Layer 10 of a small transformer language model trained on English Wikipedia (13 layers, counted from 0, width 128).
Take only the direct path to the model's output, skipping the later layers: a vector added to the residual stream pushes a token's score in proportion to its dot product with that token's output vector.

Output vectors of the tokens that the questions are about. A number n stands for (n - 500) times 0.0031.
"fer": 614 570 472 286 354 383 719 416 575 434 599 639 589 465 439 587 452 581 554 458 508 489 593 602 518 537 583 597 667 465 569 696 420 594 581 553 463 552 621 621 590 554 350 369 510 462 456 529 469 645 491 488 361 232 477 405 719 703 486 345 569 529 428 594 512 361 428 252 538 523 597 411 366 522 448 228 546 509 448 592 432 448 459 594 532 422 510 469 347 734 456 690 533 730 729 729 449 730 616 396 482 493 669 493 531 538 397 489 452 493 465 487 570 442 503 448 692 426 441 477 500 316 285 615 458 723 406 434
"ings": 454 459 375 550 722 338 679 426 596 399 465 468 888 666 587 456 563 539 504 589 541 447 480 428 620 640 363 589 775 500 489 413 458 635 344 481 389 503 530 483 356 500 478 594 474 243 399 300 435 716 447 356 401 447 447 417 454 442 655 343 658 798 615 520 428 482 460 345 316 481 662 535 353 433 392 544 581 724 382 602 437 428 468 650 577 490 481 531 629 510 396 485 530 466 467 663 581 527 497 480 369 593 395 330 575 587 346 370 552 575 468 600 745 447 577 414 587 562 393 553 554 573 333 681 410 531 464 320
"opul": 528 300 426 355 400 283 673 323 569 399 521 569 784 730 601 591 508 500 331 546 500 397 406 569 317 394 503 511 434 516 527 655 531 619 618 293 438 491 540 727 543 599 370 503 704 321 255 576 497 289 691 490 644 328 575 486 515 697 717 367 588 511 519 606 682 472 520 614 638 408 534 365 678 644 610 562 562 421 373 370 728 729 425 599 413 560 455 620 510 582 515 597 768 504 468 697 371 467 604 291 516 674 656 515 430 590 212 408 420 508 317 573 529 633 465 564 347 444 477 371 354 539 550 451 594 566 444 553
"lished": 739 363 444 351 473 420 529 392 747 380 619 483 714 500 401 413 553 592 335 186 261 293 596 526 343 563 545 562 473 441 636 616 681 646 293 466 304 493 440 461 508 567 371 470 722 397 364 423 430 259 578 204 545 388 429 347 663 487 504 407 677 399 593 763 578 399 474 425 512 776 674 580 648 606 345 294 605 420 635 320 451 426 591 678 408 551 738 454 519 777 541 688 677 468 516 561 558 580 590 375 513 578 599 368 157 541 305 271 217 589 286 472 440 524 569 606 496 516 510 401 557 448 297 419 366 623 217 441
"uthor": 439 289 429 395 570 419 374 333 578 364 504 592 647 496 508 400 225 719 381 272 273 423 605 557 451 442 642 582 405 640 539 551 591 612 477 606 394 708 585 267 402 642 547 394 564 538 552 640 466 623 558 477 593 509 558 325 420 496 492 263 563 464 326 693 534 604 503 403 790 555 493 493 545 650 648 426 563 281 377 638 515 617 497 659 542 614 636 685 385 632 489 549 661 445 475 680 401 628 687 355 354 478 520 466 474 564 381 230 387 679 559 526 617 532 321 884 485 550 433 377 493 362 492 567 528 500 277 519
"gh": 455 466 494 379 550 422 568 454 430 480 646 593 794 600 455 504 227 830 454 334 429 483 345 675 425 794 626 373 494 557 583 640 600 619 315 613 565 335 579 570 435 526 527 330 557 426 454 428 336 526 569 613 685 440 583 327 568 514 510 404 480 383 573 637 424 425 555 545 383 444 439 369 624 586 575 464 493 485 437 542 598 462 494 437 385 684 528 709 391 510 580 398 637 477 388 416 506 572 628 461 489 580 511 614 457 581 399 471 281 372 457 378 555 480 397 406 466 440 425 380 640 159 483 422 587 639 383 435
"ally": 555 536 490 472 428 489 574 399 789 585 560 630 631 500 657 614 405 642 244 599 404 449 638 553 363 664 481 606 536 660 661 631 396 575 615 697 631 665 462 427 571 537 396 496 464 461 493 468 522 352 618 403 504 340 400 511 527 568 544 321 598 657 749 491 465 492 643 224 508 776 602 453 198 570 541 489 21 548 335 569 763 340 500 564 582 485 622 624 525 488 323 575 459 541 404 559 464 361 577 297 480 569 742 450 317 659 273 624 140 464 257 550 526 585 450 396 438 594 449 522 386 472 453 694 543 537 438 343
"ve": 285 574 481 525 417 449 584 396 507 528 438 635 751 613 568 451 450 493 386 592 379 475 360 582 327 493 474 567 529 500 609 395 451 412 491 618 338 518 660 491 521 545 506 408 459 389 573 322 535 601 436 521 567 394 524 475 544 670 522 386 477 415 487 591 475 572 567 471 395 479 359 448 359 619 528 255 360 642 340 511 598 430 690 348 451 553 707 649 302 450 454 607 596 536 700 638 592 518 634 305 344 534 743 580 466 435 372 384 493 478 417 509 512 490 595 636 651 485 495 378 503 432 646 535 356 503 407 462
"ett": 399 431 400 487 415 492 624 415 731 503 568 498 703 525 575 423 545 313 394 543 408 483 478 531 536 414 437 516 477 493 453 503 503 608 426 622 565 481 454 513 433 538 328 475 574 371 357 497 482 439 412 618 591 573 500 508 418 595 587 328 516 555 653 582 523 328 595 412 670 491 531 513 648 697 629 555 617 613 528 634 608 592 572 527 433 458 541 539 472 612 636 467 505 665 561 445 299 508 527 692 520 511 529 483 624 651 317 476 437 322 454 449 419 321 547 500 497 576 420 350 507 526 312 534 586 551 390 548
"ography": 677 329 353 284 521 511 504 291 329 286 361 599 820 543 757 552 594 763 356 633 536 442 364 451 441 738 449 590 713 490 400 474 553 431 574 548 493 541 489 471 570 536 405 424 547 626 351 211 228 387 661 566 466 496 525 398 370 484 579 432 676 521 556 547 462 391 435 478 572 411 524 567 545 744 480 418 408 349 333 530 485 425 378 668 331 489 528 500 743 671 360 685 500 360 467 433 390 533 441 279 389 579 770 546 568 549 603 208 602 406 563 537 563 413 588 712 386 461 333 332 510 488 438 588 602 557 318 195
" ==": 593 475 523 267 503 599 452 444 684 423 480 402 665 765 799 442 625 776 393 407 487 392 514 500 425 504 308 483 649 564 663 321 246 446 593 328 408 512 645 517 286 549 321 582 486 520 480 369 379 354 402 767 403 564 566 500 522 391 794 422 414 627 434 558 493 473 348 514 424 382 570 325 599 916 484 358 436 609 335 646 483 654 477 350 456 538 574 595 544 649 464 689 472 373 562 487 381 493 377 326 519 565 648 587 468 526 209 329 430 481 598 412 394 537 483 570 529 579 387 385 412 569 403 432 541 452 575 485
"ound": 345 307 549 592 541 419 558 363 511 484 635 414 604 376 444 642 507 675 513 320 326 471 525 492 497 338 511 560 595 570 564 633 491 504 356 520 460 425 394 515 454 574 520 477 401 409 500 337 516 543 325 403 617 372 546 590 651 467 556 405 473 482 414 493 552 303 500 591 624 400 599 533 583 623 699 434 525 610 392 551 530 455 500 723 296 630 512 519 707 679 351 559 373 704 460 509 411 599 364 403 493 627 503 232 279 503 482 387 473 441 441 370 624 559 512 329 430 413 438 565 392 430 366 678 444 438 404 510
"s": 646 550 495 654 429 477 402 428 408 533 526 478 500 513 448 590 506 385 581 661 458 503 568 585 411 598 456 625 519 298 401 546 407 601 491 403 354 618 391 520 620 503 637 535 442 391 403 385 519 514 423 518 354 552 432 359 333 332 681 461 420 531 600 363 468 544 539 581 479 391 411 618 305 603 497 636 631 536 556 553 528 531 554 457 536 606 695 574 686 456 327 299 486 486 489 506 569 580 649 280 525 427 528 553 480 556 454 563 487 567 697 540 534 425 470 516 471 372 580 642 421 525 464 484 555 308 583 356

Each question shows what one neuron of this layer's MLP adds at an activation of 1. A number n stands for (n - 500) times 0.0018.

n126: 580 552 357 436 567 565 374 492 509 405 531 506 339 540 454 520 492 582 483 481 656 601 643 553 615 468 559 503 546 346 382 607 487 327 514 500 480 307 574 421 365 359 578 693 475 672 471 395 477 633 509 527 357 495 656 299 380 500 459 650 439 519 451 667 391 457 538 410 482 547 527 442 431 564 492 422 532 533 452 393 606 681 407 381 474 531 633 546 425 456 574 562 360 575 367 635 559 428 505 432 647 566 653 510 567 661 492 613 599 436 474 559 494 590 664 354 470 480 458 434 516 285 492 566 525 539 354 432
Pushed up most: "fer"

n222: 453 550 414 819 674 466 457 441 506 566 316 380 727 554 486 497 407 577 652 528 345 496 508 430 528 445 411 516 587 633 497 459 473 594 364 535 465 515 447 511 508 733 503 653 546 551 396 648 281 689 485 508 529 488 623 485 656 466 474 467 455 476 511 536 654 560 626 530 405 561 467 631 438 622 500 397 488 514 549 423 472 658 379 572 407 407 458 554 408 418 686 440 586 358 389 520 548 374 592 492 550 519 518 437 649 432 526 494 538 554 414 591 651 520 601 410 541 503 350 518 486 308 559 423 611 458 674 484
Pushed up most: "ings"

n165: 572 508 476 465 574 664 420 368 456 480 549 500 422 464 444 510 587 554 661 497 625 516 463 497 447 410 566 442 607 624 364 551 348 521 294 350 424 524 446 649 574 412 652 460 550 289 503 506 455 453 574 478 537 607 460 453 556 497 545 665 529 572 483 515 357 550 366 677 430 608 418 568 442 558 676 503 467 411 403 552 313 517 365 560 426 442 698 581 511 732 418 405 579 618 485 491 392 528 353 466 516 438 516 409 468 583 457 500 305 632 612 442 401 604 387 524 342 446 386 521 223 406 547 669 407 516 527 565
Which two tokens does it push up most, strongest first? "ound", "s"

n120: 462 431 592 673 429 515 525 486 520 561 623 140 463 484 484 527 612 586 603 361 462 789 515 530 558 463 684 492 356 542 522 477 490 424 595 450 531 477 497 287 498 741 558 503 597 535 508 505 395 619 407 479 368 466 604 482 519 630 497 519 596 539 526 305 624 505 447 479 569 397 366 662 510 453 562 618 537 470 707 464 527 495 500 666 487 418 399 394 542 434 568 546 552 627 549 351 519 443 487 439 608 506 518 324 473 471 457 543 466 500 596 512 439 618 399 375 508 493 716 625 457 476 461 500 389 487 474 591
Which two tokens does it push up most, strongest first? "ound", "s"

n168: 477 497 731 539 396 546 364 445 517 457 351 571 459 428 597 529 436 438 470 656 442 807 309 555 599 357 479 579 412 545 440 460 542 474 721 660 432 236 617 605 568 470 531 609 500 614 393 470 614 461 641 554 352 427 667 503 591 487 464 490 514 561 580 549 503 537 465 485 583 416 481 503 439 513 533 444 546 599 410 611 340 479 409 526 469 381 657 447 452 535 439 525 563 515 498 608 330 463 505 374 531 273 477 441 516 569 454 524 434 408 431 625 547 616 480 319 566 389 447 555 473 369 560 416 561 595 515 478
Pushed up most: "fer"

n205: 426 539 520 633 415 575 605 508 695 535 522 534 415 399 470 375 508 533 371 690 456 665 518 503 584 562 617 442 531 342 451 498 414 574 529 385 337 606 554 680 530 520 592 609 402 658 385 432 363 528 485 543 436 407 482 548 468 541 487 548 627 513 537 630 375 497 652 461 624 353 500 563 439 521 601 620 494 602 439 480 588 519 392 542 333 700 480 647 420 526 563 525 364 539 470 486 570 503 561 387 458 381 375 513 472 638 298 606 492 503 681 448 416 428 531 601 508 290 612 545 554 503 534 546 617 438 523 527
Pushed down most: "lished"

n143: 528 497 497 584 508 596 492 486 464 545 508 576 496 597 376 464 351 511 457 424 466 334 480 693 525 476 531 508 450 500 545 454 592 613 434 586 464 558 489 392 626 568 385 428 515 411 549 274 497 569 572 611 490 344 525 239 423 354 428 465 511 601 544 483 454 539 476 588 513 655 654 420 500 607 439 364 497 371 427 549 489 442 516 505 503 500 400 513 445 480 525 440 616 626 498 550 492 415 380 511 395 604 495 477 508 479 510 335 365 464 528 413 527 508 480 490 505 539 514 717 418 532 315 418 580 881 530 455
Which three tokens does it push up most, strongest first? "lished", "gh", "uthor"

n18: 475 586 352 533 476 480 531 402 483 571 511 539 350 466 521 580 331 660 503 408 371 352 359 707 512 631 599 352 360 589 562 449 456 480 468 699 331 439 452 614 530 700 588 604 542 526 474 583 390 293 323 592 384 505 455 239 479 452 480 604 587 575 497 394 446 297 550 576 495 430 550 573 483 534 457 550 475 476 435 481 391 484 511 351 431 355 443 503 361 483 470 527 505 589 527 436 637 549 563 463 477 561 530 546 527 422 528 583 554 518 422 328 508 625 472 347 390 485 633 346 460 551 474 540 541 462 429 601
Pushed up most: "gh"

n286: 625 518 492 440 586 397 475 611 572 516 386 531 402 537 671 488 495 420 578 548 506 910 441 358 480 556 425 472 600 450 519 450 566 482 474 628 481 580 380 611 414 578 455 581 441 405 641 540 531 582 512 626 545 332 455 559 568 477 488 362 473 567 547 602 366 508 346 424 606 575 431 535 423 363 508 373 469 457 433 440 735 531 558 336 508 424 406 510 365 621 448 498 380 616 430 442 434 405 505 429 597 320 530 543 473 430 485 652 523 624 565 467 607 565 594 518 523 582 682 446 534 468 410 643 634 495 561 584
Pushed up most: "ally"

n202: 465 418 379 495 524 500 577 524 481 529 562 297 626 378 526 436 406 555 479 572 554 306 717 535 566 498 559 541 594 492 373 407 422 579 666 342 352 432 645 461 507 486 564 543 422 554 576 593 558 416 443 523 343 410 635 623 602 672 515 737 548 490 676 508 531 708 674 454 590 508 539 436 468 379 360 709 511 551 461 478 438 516 403 505 492 524 514 565 521 385 549 481 513 570 454 415 484 508 531 369 578 524 552 550 535 482 401 521 572 469 438 625 552 634 539 407 472 582 446 529 518 452 485 497 638 453 397 657
Pushed up most: "opul"

n306: 462 412 611 550 662 423 573 385 527 552 559 595 444 268 621 450 550 578 515 565 353 508 260 579 530 524 457 469 524 664 535 314 452 645 663 483 482 324 485 532 468 596 588 361 462 500 503 497 626 479 421 224 709 471 591 620 696 599 560 379 710 460 589 444 435 434 486 573 500 450 607 491 435 398 532 540 411 559 653 533 459 486 457 424 315 473 616 334 437 543 421 503 430 442 582 546 443 596 346 393 366 420 656 569 500 452 500 416 443 663 396 359 536 473 442 525 417 572 661 478 546 503 354 431 581 533 497 442
Pushed up most: "ound"

n69: 498 539 470 548 537 438 684 632 568 551 444 544 383 495 451 587 420 482 503 513 478 647 350 613 425 374 388 444 538 356 398 673 485 478 533 487 559 492 570 562 459 424 502 582 370 525 505 529 533 589 472 492 520 545 512 410 430 436 495 463 450 568 600 544 503 487 477 377 421 453 609 356 573 528 570 543 489 342 393 433 471 513 521 297 508 590 601 423 602 274 410 587 573 404 557 290 604 540 528 611 493 611 358 596 355 515 289 539 546 515 471 465 438 580 582 520 602 426 542 469 523 453 530 549 588 296 438 265
Pushed up most: "s"

n87: 564 384 359 339 397 543 391 559 534 530 523 532 399 480 442 422 567 487 482 508 585 453 599 523 448 537 599 490 481 526 378 489 542 581 510 345 682 349 528 362 533 35 483 412 423 495 488 582 289 458 398 600 524 658 476 458 583 546 526 542 590 540 537 560 514 618 630 561 485 451 492 344 526 411 525 470 567 485 699 513 567 583 480 441 422 658 525 443 475 373 339 360 505 493 593 364 497 648 498 520 568 593 488 565 562 378 471 586 419 507 404 411 398 531 455 531 386 583 563 561 624 383 505 472 563 450 553 560
Pushed up most: "gh"

n163: 420 570 377 320 389 482 468 506 500 500 478 570 428 484 674 630 393 473 489 522 716 527 490 500 446 370 702 685 413 477 436 552 487 500 584 468 426 592 533 445 590 354 500 613 508 336 543 542 526 440 428 549 383 465 646 451 587 570 518 761 570 588 508 376 317 636 503 349 492 458 442 575 562 597 511 557 564 391 586 540 545 552 495 553 680 379 586 560 476 544 569 288 620 490 510 520 483 321 608 454 508 491 370 367 461 527 531 514 446 489 516 630 534 559 333 335 484 410 360 497 464 541 388 281 528 547 667 508
Pushed down most: "ound"